Layer 5 of a small transformer language model trained on English Wikipedia (10 layers, counted from 0, width 128).
A neuron's activation on a vector x is SiLU(gate . x) times (in . x), where the dot is the dot product.
The model reads these tokens: " Val" "st" "a" " Syria" "ns" "ka" " I" "K" " |" " 26" " |" " 10" " |" " 8"

The vector x that enters this layer's MLP at each token. A number n stands for (n - 500) times 0.0071.
0 " Val": 521,521,501,346,504,452,466,459,503,458,460,632,522,511,525,428,511,485,736,462,437,619,405,544,416,440,501,439,577,552,544,423,512,415,437,502,712,658,522,523,491,292,445,481,523,383,494,565,468,560,387,450,466,464,397,555,367,510,483,537,422,534,635,456,648,206,505,520,477,710,568,688,444,393,561,454,410,568,334,423,633,413,423,582,642,479,842,662,500,546,623,360,506,450,496,392,461,626,306,600,626,526,504,612,616,473,568,704,605,585,544,296,415,430,174,321,427,465,375,459,566,278,583,422,288,675,463,471
1 "st": 527,432,360,424,402,383,352,432,506,388,641,530,685,563,508,393,512,678,685,567,430,561,384,444,300,431,473,494,552,554,503,429,480,564,506,530,523,579,537,531,462,450,462,498,515,497,559,523,499,361,238,571,293,499,371,670,383,445,323,470,286,414,478,545,712,359,486,469,522,678,447,568,486,590,528,385,282,414,443,398,470,405,578,620,651,530,712,535,392,434,586,395,557,525,497,321,412,468,350,577,556,496,529,610,560,529,536,784,431,520,532,442,413,565,235,427,456,314,320,587,601,403,506,367,373,596,528,480
2 "a": 443,474,488,437,415,519,393,524,399,516,458,400,584,474,407,304,646,458,696,447,391,589,408,615,504,394,514,437,495,489,497,485,490,514,364,530,503,586,556,557,557,529,425,475,516,463,592,567,463,506,190,489,440,506,594,570,541,609,433,395,488,496,472,430,776,505,529,547,505,706,301,561,496,542,607,432,426,493,461,430,494,482,581,672,663,609,721,322,459,540,579,339,497,587,376,374,452,578,315,605,561,415,423,516,658,456,601,597,496,568,597,460,399,363,167,473,452,372,488,549,579,577,652,549,442,567,651,561
3 " Syria": 414,634,492,577,331,387,409,727,498,509,309,439,388,433,432,448,569,427,415,639,299,430,364,652,538,485,569,528,568,692,568,609,548,532,455,439,569,590,582,589,477,537,302,463,570,479,498,519,580,520,346,490,538,390,611,610,596,497,413,443,516,426,612,310,609,354,533,487,410,516,480,587,579,567,546,505,406,474,491,493,472,617,645,690,553,506,722,641,500,566,484,488,540,569,516,429,469,407,354,534,529,433,362,420,492,442,454,595,731,560,566,518,452,507,74,510,371,425,382,440,487,500,528,449,401,654,554,487
4 "ns": 503,368,521,500,384,382,300,503,352,469,500,494,497,458,356,338,543,545,446,607,334,507,396,463,381,474,568,517,583,579,539,466,557,406,477,466,570,489,516,506,421,536,423,388,652,423,372,536,564,601,444,525,529,541,800,586,618,597,488,455,480,460,572,356,594,570,569,546,425,689,465,546,487,415,541,366,303,520,433,354,534,531,525,719,479,647,622,610,538,475,566,503,472,562,487,494,449,295,421,538,564,387,469,531,372,401,438,537,572,526,587,460,443,500,171,545,372,469,504,558,478,339,648,456,459,678,502,616
5 "ka": 399,521,462,539,552,479,396,488,444,506,499,465,525,555,412,297,602,476,408,509,381,599,421,559,519,458,429,499,505,371,555,565,588,425,425,438,499,369,552,464,569,503,427,359,523,211,501,542,412,501,422,507,443,413,762,613,591,470,371,470,417,469,636,357,662,574,506,514,414,485,459,499,416,432,311,546,368,559,483,401,554,564,654,690,534,478,569,449,587,399,437,374,531,716,451,486,418,504,331,442,633,553,500,396,619,448,447,519,677,524,660,531,350,370,59,487,372,539,418,421,512,486,647,431,458,487,523,583
6 " I": 381,525,400,588,308,517,275,494,532,475,391,487,474,582,466,403,466,553,390,573,477,683,364,608,465,390,504,434,552,631,435,602,374,421,501,507,614,622,453,546,510,441,309,347,559,421,488,565,594,557,381,496,573,479,507,484,589,592,533,528,294,396,605,537,653,449,469,470,455,603,534,626,463,370,584,482,495,430,606,440,517,575,564,690,635,623,678,480,548,438,639,475,651,556,485,471,426,436,403,446,561,538,360,446,415,490,550,602,728,581,579,676,379,470,201,423,350,455,650,504,450,482,669,502,407,567,545,512
7 "K": 425,412,262,529,454,582,396,514,448,551,530,540,643,461,493,298,489,442,520,536,385,665,450,438,423,346,432,509,457,742,690,604,463,348,375,344,591,555,573,465,539,489,430,410,658,362,514,532,452,517,468,474,510,470,664,458,552,503,443,421,220,392,500,440,618,632,545,458,518,619,459,586,412,509,342,402,391,510,517,470,433,533,561,663,493,465,566,557,665,373,481,435,705,507,473,563,406,378,530,517,510,602,345,481,510,443,487,549,679,555,645,609,483,469,188,426,313,634,437,486,475,630,578,411,444,520,348,504
8 " |": 530,456,639,511,424,476,502,446,480,536,547,500,581,478,351,332,443,594,528,584,541,597,540,547,457,461,541,511,536,609,471,567,488,462,454,536,628,402,540,442,468,553,439,475,559,455,551,545,476,496,329,465,584,468,647,485,620,856,429,504,580,504,479,534,610,657,496,444,514,543,544,535,505,570,524,347,426,513,456,528,486,525,379,724,642,604,515,308,381,475,513,436,574,492,358,456,543,528,467,578,454,420,416,409,570,540,492,486,663,505,592,411,437,443,429,483,392,452,532,561,490,461,681,437,520,341,461,467
9 " 26": 556,592,639,432,467,698,372,494,514,594,318,444,576,654,649,421,436,570,287,395,410,706,578,579,627,496,483,402,443,431,566,463,396,406,383,530,431,372,536,461,409,473,539,350,463,455,566,506,454,523,307,439,617,449,449,533,378,692,437,479,274,483,568,315,601,657,491,508,528,466,342,612,360,566,404,457,458,460,650,528,491,530,367,640,410,437,469,596,487,528,543,520,594,552,486,434,453,438,537,582,467,529,574,422,505,517,491,450,616,477,711,454,494,340,346,484,403,470,385,749,397,645,666,478,431,514,507,549
10 " |": 514,480,553,446,416,561,489,487,387,544,419,552,512,492,614,389,322,583,555,559,565,504,503,553,581,512,587,466,470,653,565,554,505,465,487,543,453,332,535,449,376,565,494,467,485,630,496,579,530,458,488,466,504,483,319,462,390,933,410,543,370,482,518,536,572,484,548,439,608,518,494,529,597,468,445,401,459,504,531,533,647,533,397,640,542,579,530,515,467,489,460,465,567,424,543,429,653,516,666,422,340,380,470,298,444,547,456,489,584,569,543,478,476,499,246,482,483,611,514,499,514,628,555,381,494,421,394,306
11 " 10": 667,621,515,423,369,703,411,435,401,613,396,529,482,399,658,491,514,605,345,400,446,492,588,555,594,522,574,532,461,414,546,570,392,430,450,552,387,355,456,595,191,464,531,490,422,421,477,634,427,485,281,420,538,556,397,525,315,784,372,519,364,535,570,572,490,555,493,458,439,482,470,650,342,426,478,445,482,470,615,509,705,583,323,606,396,537,457,729,495,507,544,572,583,463,632,455,575,473,592,594,433,426,541,454,601,508,423,422,435,447,614,514,504,440,198,464,457,531,532,645,489,559,644,458,447,518,528,427
12 " |": 508,473,500,469,432,644,506,467,352,578,484,546,514,504,580,345,382,545,647,459,573,428,463,485,535,535,574,459,450,648,527,461,484,558,436,521,394,440,508,554,331,576,544,583,477,599,468,529,469,500,429,448,463,487,334,430,344,913,356,528,396,499,518,551,501,446,579,434,572,458,478,559,580,468,514,454,484,498,413,470,579,459,351,616,515,590,550,577,556,525,458,415,616,425,644,467,642,514,690,494,315,399,474,317,434,438,374,488,445,509,502,467,495,533,197,476,524,672,510,476,680,622,600,457,489,387,500,325
13 " 8": 644,613,524,427,410,761,510,537,461,634,529,475,611,560,683,584,501,503,416,397,407,517,547,521,536,525,589,511,509,421,511,489,430,400,447,555,417,440,477,630,154,444,443,603,417,359,506,617,429,503,290,321,555,520,350,496,303,750,464,572,336,513,537,501,435,506,558,475,410,420,523,610,410,402,448,504,521,477,535,409,539,534,322,603,415,567,492,699,518,518,496,451,591,507,660,506,489,522,587,563,445,426,533,502,566,411,355,389,433,326,578,428,537,466,22,463,472,528,480,627,559,526,562,562,432,527,560,472

Each question shows the input weights of one neuron of the MLP. A number n stands for (n - 500) times 0.0012.

n76 gate: 498,476,262,468,456,498,617,555,505,522,695,546,618,578,498,421,491,493,532,381,520,555,447,562,433,431,480,476,537,516,495,510,529,488,404,576,575,463,458,560,521,500,505,388,510,461,526,538,350,550,530,483,500,613,512,602,442,439,587,571,598,450,648,570,636,382,551,591,468,403,518,484,226,547,414,454,520,455,498,473,467,479,525,431,488,498,495,518,462,495,432,379,509,605,492,594,456,495,522,502,586,491,399,610,569,313,328,512,418,653,447,395,407,518,560,272,585,556,525,490,612,528,615,546,645,449,544,404
n76 in: 455,468,470,454,561,518,409,469,400,493,374,476,511,423,463,585,449,509,495,494,400,462,511,443,418,348,568,525,337,564,486,443,493,486,490,423,442,447,489,414,435,488,555,498,533,628,463,369,468,565,351,581,519,572,544,401,449,479,412,461,469,459,395,635,565,441,710,561,528,740,428,463,593,518,570,408,502,647,493,441,493,406,377,509,372,518,527,521,475,502,449,491,474,512,553,563,579,449,586,700,371,482,519,472,495,500,510,538,438,394,420,526,593,450,500,522,589,602,451,580,538,411,505,562,318,509,530,629
On which token does it fire most? 1 "st"

n112 gate: 557,559,597,500,511,337,503,505,535,487,479,457,322,560,475,595,412,465,360,454,544,660,566,477,492,612,454,546,589,545,272,665,529,479,401,415,721,489,521,527,690,491,560,417,378,369,419,478,434,440,531,505,669,577,576,542,495,485,455,423,627,596,353,492,352,606,539,490,455,439,454,502,495,415,492,578,395,547,521,489,459,589,543,504,522,599,359,483,392,529,553,518,437,591,388,388,390,566,450,557,641,563,583,420,405,565,655,436,576,358,538,492,492,369,612,523,401,617,524,508,234,557,477,568,613,484,466,520
n112 in: 537,639,447,569,621,553,569,675,578,617,513,527,422,370,441,532,551,554,451,495,427,660,402,445,578,502,510,433,389,398,562,558,625,530,481,360,474,536,438,510,343,419,571,412,615,456,321,492,434,582,579,421,508,500,622,647,498,492,431,453,598,548,547,497,421,596,576,437,434,590,618,545,611,453,637,512,557,367,585,432,435,603,558,502,557,601,557,452,502,411,567,547,559,577,371,565,563,363,554,590,621,583,528,449,602,475,508,560,571,495,563,416,563,468,600,362,482,561,425,560,474,339,671,394,556,417,382,672
On which three tokens does it fire most, strongest first? 5 "ka", 8 " |", 10 " |"

n120 gate: 429,327,491,344,403,616,304,458,559,512,544,503,653,267,605,479,428,364,571,581,570,548,506,460,457,581,574,463,435,419,395,414,471,557,693,518,587,538,568,324,497,605,391,526,595,567,655,440,654,524,558,419,381,669,691,503,519,577,547,563,555,448,515,509,593,688,454,667,314,357,554,498,535,503,562,459,574,588,537,463,579,497,439,533,583,609,460,534,395,317,573,358,396,465,500,765,374,349,544,466,476,539,297,456,455,581,449,517,399,550,558,536,500,545,483,621,573,640,606,523,464,458,526,434,604,512,695,500
n120 in: 369,581,622,452,505,508,446,649,544,462,533,590,401,514,440,483,541,503,574,517,560,503,508,476,431,465,377,427,503,616,541,521,489,534,455,492,420,630,615,600,474,443,441,622,654,385,399,161,296,522,451,546,460,563,420,437,523,415,637,495,613,611,536,657,508,561,535,623,637,524,469,419,579,474,424,497,373,497,408,394,495,518,406,470,420,466,589,546,547,726,554,468,418,576,703,548,467,393,511,463,312,464,451,729,547,436,434,505,513,563,517,622,407,483,509,529,565,466,446,638,558,508,601,543,637,679,462,567
On which token does it fire most? 4 "ns"

n67 gate: 480,467,573,506,451,402,644,457,438,461,426,496,369,595,483,479,366,400,495,558,601,546,477,608,507,632,459,502,509,624,502,555,627,548,500,456,517,408,346,477,456,476,540,575,447,428,582,491,422,468,515,520,469,446,431,500,636,533,516,445,562,448,488,546,513,546,431,476,480,298,491,463,455,367,452,436,443,479,500,506,535,597,348,463,434,566,463,470,435,520,428,373,578,417,304,563,435,478,527,563,622,558,500,449,537,502,585,537,584,466,530,433,370,440,545,714,448,506,532,504,362,484,551,493,489,487,516,339
n67 in: 601,554,607,597,368,523,557,481,571,556,449,516,378,463,561,500,492,511,407,590,479,559,472,540,698,490,476,416,559,542,430,485,576,572,553,337,427,394,379,476,383,427,554,544,498,524,421,402,388,570,525,534,458,443,399,545,444,416,523,440,407,460,592,569,308,540,544,527,585,583,535,557,619,500,562,558,474,386,599,511,525,587,414,506,502,467,554,502,486,449,500,471,549,451,502,446,454,506,519,398,581,528,491,488,395,513,465,593,575,515,525,463,500,548,416,623,509,543,459,390,452,498,584,554,631,517,549,461
On which three tokens does it fire most, strongest first? 10 " |", 2 "a", 1 "st"

n198 gate: 515,312,467,548,588,413,454,390,569,547,410,466,500,444,374,625,510,573,516,324,488,571,466,480,373,536,620,341,527,603,270,414,423,502,527,420,481,572,430,579,615,632,556,358,416,554,406,471,436,450,455,415,595,577,500,677,554,511,372,437,454,591,405,416,479,471,559,458,431,611,344,504,557,480,565,461,442,463,565,388,470,502,546,587,576,553,440,481,443,413,448,601,514,417,558,514,534,321,467,608,588,451,625,493,482,569,569,528,374,421,469,709,611,511,622,510,544,493,549,540,619,497,558,563,431,660,361,535
n198 in: 528,535,418,548,583,546,656,552,381,619,586,509,488,656,631,467,493,473,310,513,399,463,542,555,498,563,493,418,430,593,456,603,502,443,497,727,439,500,500,498,547,457,490,524,478,421,452,605,461,590,524,575,490,441,546,421,461,490,653,566,535,527,650,524,355,591,493,502,570,524,563,472,593,491,451,516,580,581,571,512,481,488,624,454,498,500,462,456,602,464,556,574,516,605,470,470,571,423,493,469,542,410,554,434,590,531,495,284,617,770,535,465,388,535,440,319,637,463,395,343,535,613,546,474,531,466,495,610
On which token does it fire most? 0 " Val"

n161 gate: 398,554,502,452,534,512,580,453,726,614,483,495,587,545,615,497,519,485,453,325,484,612,600,483,522,583,290,639,420,495,488,574,633,458,427,611,457,656,531,395,606,483,534,479,562,482,636,437,515,615,607,473,510,474,461,563,516,444,468,400,528,602,442,498,522,457,471,427,427,463,505,439,551,495,271,486,363,477,457,525,585,421,569,308,505,519,462,546,517,454,439,548,520,605,410,564,573,553,388,517,571,576,387,537,536,543,565,481,624,616,463,457,426,465,531,460,576,537,422,555,463,573,526,383,435,399,488,631
n161 in: 502,414,471,511,413,559,614,461,528,477,610,567,718,575,523,445,424,518,359,559,490,542,569,634,576,594,433,562,467,491,589,446,514,493,443,582,597,530,471,281,502,328,354,475,549,489,560,442,505,526,474,364,355,392,446,479,397,509,498,578,500,481,474,430,468,423,538,390,486,643,657,496,438,504,449,360,542,597,467,446,597,627,560,440,530,551,520,604,619,502,447,507,458,468,474,532,487,509,500,433,562,491,438,558,349,538,493,622,572,514,498,467,440,587,508,461,425,605,518,426,526,383,491,489,514,446,427,517
On which token does it fire most, and how strongly? 7 "K", at about 0.51

n5 gate: 439,483,455,489,669,412,454,622,486,393,517,535,404,556,371,503,313,641,569,558,728,506,516,480,494,689,454,398,527,467,374,466,474,555,592,470,548,711,533,567,494,462,565,422,439,449,419,497,375,342,607,392,591,426,590,354,443,398,486,503,429,604,359,596,494,433,344,565,574,363,383,517,563,464,486,522,590,438,597,512,528,593,446,558,601,618,456,472,417,432,523,570,565,566,526,559,546,262,591,375,555,375,256,393,514,261,409,419,552,364,477,644,430,380,548,571,632,440,546,394,497,462,475,551,542,418,480,339
n5 in: 514,596,436,471,401,615,531,598,479,498,415,532,459,358,408,439,594,520,507,404,549,631,454,566,488,562,574,540,507,410,452,624,474,633,485,413,558,551,341,666,542,468,498,614,527,376,448,515,572,592,428,406,351,633,464,390,406,516,673,549,599,604,440,545,464,604,431,425,399,512,398,536,367,495,622,552,495,445,495,597,507,507,388,511,458,379,544,446,409,409,544,521,460,580,550,647,491,426,430,535,444,459,473,616,606,436,564,561,588,534,529,532,552,329,443,521,603,493,595,557,376,585,559,495,562,409,512,400
On which three tokens does it fire most, strongest first? 1 "st", 6 " I", 4 "ns"

n253 gate: 547,566,439,632,554,595,613,483,365,589,542,519,489,576,615,509,444,497,486,464,622,486,562,428,555,552,497,587,467,417,424,558,573,497,529,430,474,506,500,563,574,505,575,412,431,446,608,329,472,506,598,466,438,546,545,628,492,460,368,376,628,566,486,600,607,363,469,662,345,599,439,411,418,588,463,428,517,602,599,411,574,554,654,466,683,680,331,581,451,725,494,500,536,401,575,452,566,562,483,530,526,420,631,569,426,644,566,486,514,477,423,570,564,491,790,410,691,406,605,456,552,570,281,475,539,419,373,581
n253 in: 440,457,610,512,456,418,583,471,416,484,407,539,482,487,538,457,581,343,516,500,519,450,517,492,622,507,476,570,475,554,375,717,577,721,671,540,603,474,508,463,638,605,523,503,518,512,556,503,508,460,375,490,539,367,538,649,529,406,495,500,512,611,412,643,582,551,510,524,330,409,410,412,497,593,550,549,590,398,628,564,425,545,625,591,574,604,417,409,470,590,477,505,467,456,495,536,580,577,748,480,495,557,471,529,500,546,466,417,639,468,399,569,601,505,574,545,567,366,557,553,368,649,462,665,646,526,430,393
On which token does it fire most? 0 " Val"

n147 gate: 570,529,461,447,517,588,409,465,611,535,510,524,502,587,518,324,566,460,513,482,543,465,549,667,454,461,430,471,609,523,493,632,436,538,408,487,372,604,574,437,445,470,488,466,586,608,532,437,549,510,486,480,446,390,444,463,615,437,500,560,632,673,411,551,402,488,644,556,564,522,472,467,674,440,575,383,613,456,375,395,569,353,528,435,397,660,395,447,512,367,532,495,511,498,421,565,421,434,584,488,333,477,303,567,498,568,500,454,486,345,506,536,435,393,523,483,458,486,316,546,361,531,629,597,429,485,377,481
n147 in: 548,498,413,331,595,410,480,381,504,438,500,509,596,421,504,474,429,587,479,515,473,525,605,653,540,380,360,496,520,388,452,338,590,500,453,498,464,511,646,491,487,504,504,529,622,594,513,542,592,375,446,639,538,408,397,487,417,358,502,504,617,483,444,435,478,477,480,395,601,441,602,596,475,415,423,530,475,346,412,519,542,496,417,409,550,511,482,595,515,426,500,467,556,455,521,525,519,410,464,458,427,453,575,496,507,509,431,531,442,422,516,379,485,377,508,585,562,444,480,524,588,281,536,524,448,529,408,457
On which two tokens does it fire most, strongest first? 3 " Syria", 5 "ka"

n8 gate: 576,347,414,500,473,479,418,518,575,371,558,558,476,450,455,732,244,421,436,475,536,404,483,527,473,553,571,485,500,463,642,595,581,564,513,459,399,533,468,432,271,567,539,408,426,480,497,382,467,568,500,656,569,415,593,556,403,467,422,450,699,545,425,539,653,517,317,530,455,325,453,425,600,506,390,751,549,415,426,683,564,491,357,412,549,503,283,552,497,494,367,583,539,406,351,579,401,497,518,583,363,489,421,273,556,405,559,547,367,472,464,401,524,456,571,517,584,497,579,728,287,675,467,545,545,276,500,500
n8 in: 563,522,488,453,515,445,676,490,409,324,392,510,688,420,544,529,467,373,416,518,564,500,538,470,549,599,396,461,522,538,560,352,560,471,531,705,528,523,614,618,485,560,614,682,421,583,443,554,485,528,448,463,465,425,493,477,557,490,517,336,616,416,451,470,582,587,542,523,640,568,546,500,462,524,513,486,497,365,466,619,495,447,464,442,571,569,451,538,517,587,548,693,525,351,466,578,519,580,465,534,434,626,614,361,429,515,415,515,332,587,472,518,537,730,534,425,408,529,540,473,474,469,349,673,468,475,405,459
On which token does it fire most? 5 "ka"

n125 gate: 527,505,344,443,495,457,370,466,405,456,351,481,444,537,465,666,471,356,521,498,575,500,425,327,535,610,599,275,561,643,339,482,543,567,569,463,469,531,421,589,483,534,598,550,513,541,503,293,411,413,466,416,551,517,611,389,589,407,520,301,586,571,550,470,358,569,434,600,564,431,476,434,603,393,368,452,484,394,488,491,475,507,435,504,503,503,351,507,490,515,387,423,605,425,560,455,562,574,485,450,515,483,456,505,425,457,563,711,493,505,441,560,508,616,526,525,395,571,536,477,419,326,422,678,513,417,556,427
n125 in: 509,493,417,520,486,471,615,478,626,517,464,600,545,418,467,477,582,464,546,595,579,578,552,502,403,573,410,509,447,550,550,439,529,428,535,366,469,557,495,422,514,654,462,549,542,584,540,495,455,593,548,507,378,542,531,638,414,571,655,421,474,333,574,590,395,574,331,483,541,447,761,592,495,658,440,391,490,401,481,541,597,553,554,552,291,538,570,550,523,457,474,720,469,555,571,496,457,505,457,516,437,470,592,405,474,578,397,425,532,449,540,485,394,493,540,482,628,427,502,570,569,507,594,479,457,396,493,452
On which three tokens does it fire most, strongest first? 2 "a", 0 " Val", 5 "ka"

n86 gate: 473,519,511,528,478,476,530,443,580,366,623,465,466,549,598,400,629,530,513,361,575,509,488,576,646,595,616,531,463,445,483,504,648,479,484,393,494,556,431,619,502,570,534,407,491,578,532,544,419,498,464,451,500,463,549,644,414,450,438,513,525,478,460,453,511,597,419,541,511,608,420,487,361,592,487,520,456,323,443,462,561,409,649,432,441,439,483,510,483,479,584,447,500,591,283,435,421,457,384,433,565,566,513,474,412,477,546,550,498,531,590,460,555,569,484,454,492,403,415,477,555,489,494,485,391,549,537,550
n86 in: 592,474,411,433,514,417,437,514,515,356,683,534,547,605,515,505,547,532,603,581,506,493,573,586,471,444,516,592,457,412,423,291,435,428,633,551,487,473,546,366,373,534,444,440,590,429,422,484,574,484,564,531,502,563,471,450,370,425,498,491,345,429,528,453,574,405,520,451,536,414,537,477,448,380,354,496,484,530,443,475,539,459,587,483,633,469,461,536,415,453,346,597,448,477,516,648,587,457,511,449,357,506,550,525,384,544,398,544,535,411,502,405,440,556,449,454,482,541,541,560,689,533,429,471,525,478,460,450
On which token does it fire most, and how strongly? 1 "st", at about 2.1

n226 gate: 520,438,538,532,491,493,557,558,413,440,491,519,511,528,300,419,424,594,562,567,492,484,494,527,241,552,525,465,659,610,502,623,477,394,364,472,549,450,544,474,577,464,507,324,502,401,433,386,577,568,515,416,523,408,473,454,513,517,572,513,626,481,374,412,523,551,464,533,545,539,479,468,505,469,500,391,579,575,515,508,507,544,511,478,629,489,491,416,511,529,541,458,398,477,444,366,521,389,525,547,605,433,637,581,394,462,554,655,615,546,516,486,545,404,519,535,433,424,587,500,479,498,634,388,419,408,448,572
n226 in: 518,555,447,521,552,480,453,638,496,356,441,569,418,633,483,543,489,523,404,556,450,488,502,522,405,535,557,487,571,483,477,547,446,456,414,442,609,624,594,551,513,573,573,423,537,596,367,433,605,421,498,410,457,548,484,577,481,521,435,443,508,582,407,427,455,468,509,469,572,766,512,429,455,312,466,453,638,526,605,431,598,640,613,554,479,520,445,593,498,628,656,612,388,498,556,517,542,448,439,463,618,421,468,536,471,542,555,491,487,363,502,567,562,521,576,448,464,474,525,535,528,426,442,434,625,556,511,524
On which token does it fire most? 4 "ns"

n123 gate: 515,380,396,389,640,469,350,648,503,497,410,555,474,339,444,403,465,588,607,551,539,619,543,399,508,493,492,500,576,470,574,453,429,500,552,522,471,384,385,508,756,465,484,510,549,548,586,495,663,514,518,416,553,418,592,512,715,489,479,436,516,488,657,372,503,488,369,541,453,463,587,438,588,623,417,408,341,445,559,558,564,394,540,583,615,570,538,343,520,550,577,582,379,439,446,490,426,280,518,518,617,500,423,473,539,451,619,577,449,661,515,462,345,459,527,635,413,601,484,583,400,538,339,521,374,487,484,422
n123 in: 500,381,461,390,662,626,615,629,519,341,326,533,667,442,362,338,381,596,493,498,520,455,467,531,498,527,542,535,331,470,434,611,468,559,533,578,614,429,536,510,509,489,594,620,398,465,543,550,539,422,449,553,454,405,527,541,611,559,446,488,467,541,415,389,593,591,505,404,468,515,477,474,470,460,562,530,365,581,479,531,519,387,585,577,599,418,429,551,564,522,490,512,466,434,593,525,539,439,483,548,611,388,631,539,550,399,510,395,491,594,653,492,454,487,548,394,561,474,547,577,492,677,341,421,425,488,647,526
On which token does it fire most? 2 "a"

n199 gate: 516,217,387,442,530,432,644,457,531,560,566,544,539,436,370,576,419,523,550,497,488,520,391,349,461,666,480,494,623,282,418,545,604,662,405,364,795,703,497,611,471,503,277,375,457,478,674,645,565,507,595,448,627,405,578,312,574,508,493,506,529,485,450,555,386,356,591,637,301,490,631,555,405,532,493,503,450,707,366,715,503,440,580,392,470,545,341,356,510,347,556,446,527,596,510,604,503,480,395,449,800,453,477,414,439,477,530,299,695,320,479,527,455,598,597,396,541,456,421,580,547,480,465,345,624,503,418,491
n199 in: 476,465,583,507,473,445,415,436,572,355,612,507,364,570,431,543,548,322,586,618,564,574,475,495,324,380,340,582,472,571,352,419,365,392,487,513,464,573,596,473,465,440,531,398,530,443,412,455,486,617,494,546,411,406,502,540,466,400,488,460,485,514,577,450,541,430,526,535,635,616,450,468,527,394,600,649,386,560,439,502,575,442,527,496,667,483,462,524,472,611,663,443,496,395,490,446,354,591,391,495,532,661,610,420,493,483,406,630,521,606,446,445,500,527,488,572,472,437,485,602,332,473,567,488,493,543,582,553
On which token does it fire most? 13 " 8"

n73 gate: 667,604,649,478,661,426,598,717,256,392,592,305,585,429,505,335,590,563,494,557,497,409,562,334,509,582,569,428,631,523,455,532,476,388,350,518,544,542,537,454,558,463,640,579,446,528,418,585,538,466,424,597,775,500,479,588,371,581,636,442,450,461,585,629,406,572,524,513,604,476,448,416,554,558,602,290,430,457,304,608,486,477,511,471,485,573,454,385,422,417,369,459,359,485,643,539,458,476,429,468,539,520,670,612,396,497,649,376,543,346,384,457,491,445,553,457,622,270,464,422,470,589,337,485,556,523,553,520
n73 in: 407,431,454,447,505,413,680,442,586,492,555,549,457,396,523,489,601,530,497,503,625,522,567,738,441,465,533,521,625,389,489,487,679,387,480,556,581,443,542,461,574,577,452,633,589,611,674,561,611,561,435,535,508,550,406,528,575,586,616,367,607,295,355,403,557,642,543,396,617,560,559,514,568,452,437,533,389,559,370,618,613,464,467,531,577,495,397,524,540,503,489,505,488,459,559,355,444,495,418,439,593,479,585,377,524,449,386,511,550,417,489,634,503,301,443,448,592,492,629,740,478,593,551,465,724,567,370,550
On which token does it fire most? 8 " |"

n56 gate: 451,520,567,589,477,640,605,627,374,537,489,576,549,587,540,474,526,399,380,475,550,672,600,516,370,444,461,474,349,323,466,596,516,449,479,486,496,509,544,328,429,464,570,371,368,528,464,551,529,388,504,505,500,524,401,561,463,513,595,562,551,443,484,529,538,608,362,570,473,525,491,455,466,584,560,457,655,415,473,442,555,459,448,466,484,533,487,484,511,366,443,516,410,381,420,615,447,405,541,613,532,414,532,442,515,484,474,454,371,606,473,544,440,519,448,555,500,483,511,478,423,650,612,411,604,399,464,443
n56 in: 468,394,520,567,585,620,491,267,528,514,596,538,687,553,506,425,485,442,597,508,541,634,479,548,491,441,371,543,543,441,509,436,445,515,352,583,465,507,537,521,481,539,586,664,493,557,467,518,538,587,539,577,400,496,615,448,515,572,527,439,446,560,523,498,580,498,535,573,547,378,463,504,583,567,421,532,554,532,587,449,416,440,468,533,538,441,440,478,567,496,469,609,678,419,560,358,425,535,458,426,601,597,417,473,480,381,527,450,434,550,553,596,480,544,449,502,506,477,560,587,546,557,456,498,471,551,309,353
On which token does it fire most? 9 " 26"

n105 gate: 411,589,549,464,531,528,489,542,548,627,600,571,659,425,472,421,329,688,477,423,630,463,574,535,410,600,720,441,348,413,536,511,619,417,569,532,567,275,540,460,368,461,642,358,523,513,535,534,431,645,507,566,511,489,451,526,300,507,467,457,522,399,523,525,448,461,423,462,450,400,437,426,408,497,483,427,424,670,573,568,524,418,330,446,511,495,441,440,578,486,453,671,396,408,509,503,654,450,494,392,483,529,629,526,740,380,486,468,524,610,504,340,369,443,627,495,621,420,374,614,554,666,612,492,550,429,614,455
n105 in: 333,602,500,478,502,564,560,563,594,619,615,482,566,604,522,397,448,408,456,399,570,544,641,484,484,566,500,463,296,507,395,531,474,514,510,540,529,390,636,595,449,378,561,406,388,409,702,591,398,480,510,419,600,599,386,482,405,415,548,456,500,429,498,580,462,460,462,565,493,490,561,538,373,526,461,489,385,579,502,413,389,477,421,366,549,516,523,521,502,371,584,502,430,454,502,469,491,624,524,332,464,645,428,534,572,488,573,502,431,558,483,345,601,488,379,544,483,438,452,498,498,446,521,573,600,524,517,422
On which token does it fire most? 9 " 26"

n4 gate: 583,471,418,457,454,415,532,538,478,580,583,504,646,483,329,323,553,428,512,591,534,495,500,416,432,430,446,504,613,608,495,411,465,482,471,459,446,426,670,386,545,465,402,582,573,526,509,467,341,502,494,491,571,422,509,431,386,567,525,545,599,435,545,482,528,522,573,456,447,479,393,465,419,460,467,520,373,574,457,390,399,407,500,571,577,446,482,481,547,449,507,611,443,535,505,478,533,603,454,572,395,263,495,502,565,448,630,574,411,566,504,650,380,379,484,502,430,460,591,443,689,560,450,507,489,507,422,471
n4 in: 402,470,653,643,467,509,545,423,590,579,585,314,398,393,539,453,444,600,469,442,539,531,518,579,685,403,362,491,491,699,474,428,420,530,488,393,546,533,536,558,539,595,314,403,327,478,528,541,318,536,508,392,486,564,623,557,531,442,509,438,401,493,573,584,547,623,397,539,512,507,406,543,540,459,500,542,483,500,450,528,584,599,589,535,459,544,452,511,493,559,658,484,571,457,498,460,438,509,547,489,524,585,514,580,555,646,507,525,523,517,479,469,445,396,464,459,403,559,531,442,346,582,442,440,593,588,462,527
On which three tokens does it fire most, strongest first? 7 "K", 2 "a", 5 "ka"

n205 gate: 418,556,449,584,558,543,381,491,265,568,552,591,431,368,513,503,478,614,512,508,593,405,450,511,571,527,612,567,405,456,422,531,610,421,380,590,602,419,520,494,559,597,663,449,550,571,480,577,615,441,570,664,578,617,497,500,423,534,327,494,634,600,521,466,713,638,675,350,454,306,372,406,453,427,322,451,403,440,582,549,520,500,325,491,588,543,452,430,393,385,387,602,447,483,437,570,826,578,584,636,366,552,494,402,514,489,467,511,555,606,463,571,565,452,583,603,603,564,547,398,390,503,571,517,511,329,514,345
n205 in: 500,547,518,373,452,349,492,495,487,489,535,536,453,599,601,503,510,365,613,392,385,525,462,343,510,525,592,402,482,538,652,532,335,580,566,310,401,354,477,527,397,385,713,644,457,588,558,429,572,448,409,354,558,613,371,451,364,463,450,316,512,408,511,547,418,507,421,498,556,527,563,453,537,536,417,389,590,390,534,495,461,464,497,444,562,683,474,716,572,556,473,534,512,473,664,630,470,357,500,469,411,556,390,445,440,455,557,412,464,492,451,536,649,456,534,495,502,620,358,643,549,511,403,539,339,511,553,462
On which three tokens does it fire most, strongest first? 12 " |", 10 " |", 11 " 10"